Layer 2 of a small transformer language model trained on English Wikipedia (15 layers, counted from 0, width 64). Numbers have three digits each and are written without spaces.
A neuron's activation on a vector x is GELU(weights . x), where the dot is the dot product.

Input weights of the MLP neurons that the questions are about. A number n stands for (n - 500) times 0.0013.
n14: 297479341546414337500542553680553570485480395423586514418348232683450407330515546425468882772639631744332472429450498522594523326446453433460560334252700531585689583633472789421460623447604321
n32: 549364557453387671633602537566585388717638329436541310371503405528634296311420356392465591740567432465445704421346359517717621287314209508499705436592903498640205652333554553400792580254708417
n39: 595624381473415321571615426367338359526343529568483464396277714613677649561283408505445333384458502102745456732431442568577570524574587611808632563525387410603426695448406502576600387547351503
n51: 476352664648334439572422476598409435445634436324405353682599490608254626573689500428514452387667668553536308537468445634330601658635251580439398404451554545334532540553367609440423733556592536
n68: 562441524576442483618568503469251522352303494559605503401535507673356536611365453515302466552504495379599411462414537476562383534571479546566305572467514310514622675334596600469515498818647354
n69: 479638542472273422529747397317336619733344361387535609385298441537702578482560376497413499667752416749338321620493576589730477623565397472647561393635240386540789654212664736424466259342561478
n80: 466390630559203451177553540534750458533620432526565510653464340377415593467331606634743459500561461502526364588450404479464687608574337388661443640463325754512541429529676604503555419393405401
n88: 506435497713299519499541509584414633432433560503410641395452576409463472463395638543510509566511395312439412596443572571641501541473502514518416544521468460408523394464457524550369686622506403
n102: 775495611603554516395428371559644375524444695652276471636509425451634469563507604473693639594574564524569657403220688325350570460546372360519655588612344695307516210461579479472302552470439460
n103: 658241697530400356555423509396299463207365481773616705598430677463622607453703337622644308335620555387555475538324531382412516617666561618284581481444453395582554846496593660284501436532449552
n107: 498489505580602559551292652506301760212407568636462340454397571605463636491551387558555485394593406354733674665348463431604556762365591504442472394490641177348632636510577205505482381315567284
n108: 361429257688585451513725596319451517598449887582619490733444195441583371619502538276397316290624535477543268359770537447638631581415586209547647478532480659575751552450459569399572617424349701
n119: 516621143411437532494463358315667415402420499510343445473698342517473581334549265747980601450413434310405568533336568528674643472631475459652596485639577507432421582618378521506730480554397410
n127: 570480486581358515559479467445316506331391715514469407451557572555348550311417451529441536590569571441648512527445529404509447602552521451570401621570576503426557481294427583576544605669451511
n129: 490548387387464663597590333196565680481380446432731511232403238523669556379784356334730440608510306532363331342565493592763383558409256460487694655712401578293700535487457594500451564333660625
n138: 592466572719382484422450608536291580480537531529591442556810474341386503317362440598305574516514519343544614377546472455730484521714368536542388670436573557335481391361570516517612431505539490
n169: 761421461696683525427339573482304495615378516372423444450364308387480513542474344338419755747600737567562744312544550544564382371422354331231534646250562297614657651760596573661273537480415705
n189: 573318371570617614596487445481437532387651584437746625595191451470330520567466386847562559368573420275534641472505572461602418489421647513593501449496400346400499473487487503426362548371535594
n196: 713445365508425532359532360279469581690378388566390702534559529480523482838480259691455661463627520435553681459472340571561590566433482502424502425534500638461444355331385480334540389259552535
n199: 575488658602709551442383478422257622404466599745483495329645770466414516544348498595357491386491491227602436579433553405529296517643702548560483662349431314403468433321507354636562449924504571
n201: 435519577631615572441606490502348637572546549528532526417586456565514470358326424522337551565520522497444513306603425576695263585635533511501404653461559300290364388463558584558593444587491440
n202: 565514339735361386480406397624584507516570593170627506752479409375458385516430556547558345497447588497503787547498410629455554509630464342362640593707366820471397547383466635406562571408461194
n208: 489636439460620705461291623539444395315590643431601485563420387342517526599535389497520641435473566535492627552259583659594492528295616482598434680743361594424577304497530460415661370260303611
n212: 277291622439339669538371425325664397622494681534346484732631430273223477447491411606506427570595491662393381492235461511211498492600897369492553701450398557613438621459628834439479501516507583
n218: 456165598485374500433533432448671537496408555683501354524346419536544576379620714414472669595486419376619508466377597423480746479697472366721565473412586635395635426456651483640317447539427540
n222: 694545484533571311336449405359289537726310539505390334704690628521472453559442637584550323503664464449583640416308440359325447546551482524527649478411534578392600711386655314494490700518709395
n227: 568316419628414417693631509495280418809424331640539510590759618325512625443386324488430654335578411326356570347307544611597651254479628389519614631570472508621514565418375442721409667694310793
n231: 629191747420508508546611480450565434283444491493545526624688484422563547671624666366424514370597678339480312317551402253663387435496543458649449404613370413481604527235499525747435477860537498
n243: 454733503665769548500545538450523491619348730519516401423377547487283473466774517297393544500522510355579289492444727453444572309295542580565703607426449345462632575447258663506389476281341575
n249: 378419612466564411519612344292509593519423572579622383442712465569357680527590437711405581511752503420576631291500448530428397392642368583393581467465585328337459477572482536506377483436575355

Each question shows a token from some text and the vector x that enters the MLP there. A number n stands for (n - 500) times 0.0086.

" final": 564658481358287413358586494712432471616415553503612415433504368373443516520449576624549625518456404530693493366553568479388501703442537761330450406366496526407278338531619710572478568671590530
Which neuron lights up most? n80

" M": 499487439495336406366325711476409397491494508515575360410673531462665368684545487624471578607255420551601487372617657529400488643457683672546183449629535498384417411468530548446412592608659503
Which three neurons fire most, strongest first? n68, n138, n199

"p": 475793516456202461348589717682393424470538509570616230454473430436539436592560507581603454520386513550545458437665537392507447610532525649436323489498657491507399366411561516450317562808544461
Which three neurons fire most, strongest first? n68, n138, n127

",": 403679567528294519469540709551458548436532584429570320462591527387529360640547461511454511606338428303592507406477641510442386788587465789485287289427554574531379436465495705413301582558549599
Which neuron lights up most? n51

" II": 443625520408299363604434682446421488503428528510619294412537398497503433540653548478471558741406388240563457368546592658355485732499508637546321599529486605497253369522485548508401521568668679
Which neuron lights up most? n129

"ically": 508785640453311498475488649549484477618351599566630249454586357438437485495521619482486588488361423314654421389554651542446450704568481773448403382515488407543355387370436717379369603534606615
Which neuron lights up most? n243

" when": 408602586643321475484438643528379586394385516582644329466629474372493530516489501468578545624341491317640584390567626476295349648542554873331356284553480500584433499582558688428333554539500495
The two highest activations, in order: n103, n68

" A": 552614585418294403532410614544421352561477514574537396476577528412597401534707628557401674613180344424665511354587577498285394676528523551586249470541569529387402404534524631520333552619610524
Which three neurons fire most, strongest first? n218, n138, n68

" day": 570659556461252343446444623487498470540501638459542393536656486414451499461521619620593680574512354405666543388437558529401383576415542818315387381433483373466381341514553721402417547664578646
Which three neurons fire most, strongest first? n249, n138, n51

" from": 555745476536264466478347649485476461433517614459516313515657576537583442447581610574391698586282415364718554382473541583455416641442532804381483268501380438422520488483598617442319538556570477
Which neuron fires most, and how strongly? n107, at about 1.4

" became": 461743555456289415472451526440400617560332560391707347394535418434453521587481514546453649627232369370578418391557630604466370698545443825414455393531416598477392475494582711592451572541596544
Which neuron fires most, and how strongly? n129, at about 2

"land": 605530423423342291493520655590545535476590468436551094337484369509461464496547617531445650550463380399657469437488696523497508683493548624540499504450397477462215360484581577538422635686757537
Which neuron lights up most? n218

" that": 423647516642379531495460707605395496387413550625646332473535452430435532589484448422502487650293461314697570362493517422350452690578523876319453371541448521622406391556557673439367629551476446
Which three neurons fire most, strongest first? n68, n103, n138

" do": 519654529488328409454525682489409377600495459475758379440518488488410544546534360428504663644341499178604377461592528350393377685457466796496485535662520534597280375520481629554416516534544600
Which neuron lights up most? n39

"ly": 591722549480283412513517624492605607608442556494531232392504424410404461504529564451389599518361321324629458382609728539426486616568426813464368446499522377458381392519505700399408636637596668
Which neuron lights up most? n243

" American": 571494555403285344524577597471418470492358634490638287412541423454491494478600671476413625528382392324581433360575544677417407679540623631456390360487490562459292323546695673603400576570656628
Which neuron lights up most? n218

" There": 541524660592327317443407864448462489500528668544534434401572547484422547456560529504474637611384384409660479373508560350355480575529626851381346385562447410539415490441472639436471528378623506
Which neuron fires most, and how strongly? n103, at about 1.9

" No": 557582606541360354485409653661417375516419513642667458399604474431498416568622519569458622584267467572806424491569619422361399690483635578438407465545473491575268269459576602478328580514497345
Which neuron lights up most? n102

" in": 496758478469241540460397589505370517437473656386537336421687418439604466674477566612447544489187449431626601476412693552474366594445563830405356370565492586560424419477615632466352527592527496
Which three neurons fire most, strongest first? n208, n68, n138

"ount": 648592563392375369394622711509389469463610657475445242435439375421466556452476619497487587456382352559625440277636635375452585648555502807493434419490439388414389428565619528468431691708625565
Which three neurons fire most, strongest first? n51, n138, n68

"ro": 619649542530246398499480720527523461609571445386673233437605406522396534582508606515444497494434289462534515444582637412545296562398570612573367500554517539605383356477513568324294613807492622
Which three neurons fire most, strongest first? n68, n138, n88

"A": 614684560345260404555445649489462373410452524526490376521563439422501461533712653580417611754327291362672578373660470550394392601529515525520286436490555424449359439496536523535369669587588675
Which three neurons fire most, strongest first? n127, n138, n68

" sp": 564710339472260492338458591482457469558512517427562369531513530376579454567502506654570692611429442446572419365636277524490403560408557836349301426572633549443389476411539583466404514727613659
Which neuron lights up most? n196

" the": 434627583524320485484495607442393499389385519537540281440618410392590517599479673459372629558160424389717532378623498444519405625543607696551448223477545572516393414504528675531350725604626499
Which neuron fires most, and how strongly? n68, at about 1.7

" his": 471604592611227373493499547509421382489351562614620325506583506423550513482612714473430647525356393396777588332631425563412368559480474694436481261523439431502406367494616695550417623633545567
Which neuron fires most, and how strongly? n249, at about 1.6

" dist": 513587476450338525323670622497406415566562619490512360364493420403509448554419571553451718530472408558658373378540406346529475692461552936419364509502531554416266507522591556458357569685522621
Which neuron lights up most? n201

" her": 478618598550241405433487570507440346437323551579587312517505464425563471469642719529553654474419412371764577318623389599368361564504473691374443348538555450528401359504574662544443598647617609
The two highest activations, in order: n249, n51

" New": 619505465452242403551429743462524479412405596395560454328618360505395563559607584505430466562264503496689457378556570499299399577583700689485435455515517539422293363614713585490373576610590544
Which neuron fires most, and how strongly? n68, at about 1.3

" After": 507634627487275367419485633529466525487296689530644386435660429391496586445504531553556632493301380429596492374521689585260403638575573806380303386501472465494406494478579707404447580494574548
Which neuron lights up most? n103

" ro": 606524478546247345455504641507498371609551417369573321473610567489460598561581554538493625507372411343591472375463472468457290553368568877536379531555462524662431262504524633455440547680569645
Which neuron lights up most? n227

" him": 439614650569319317388508540494440480525278581495644280422579440393491470520562628462620609483371395358665507377556614540358425601553431849411371488538510407652295383519508694556515582574625603
Which neuron lights up most? n249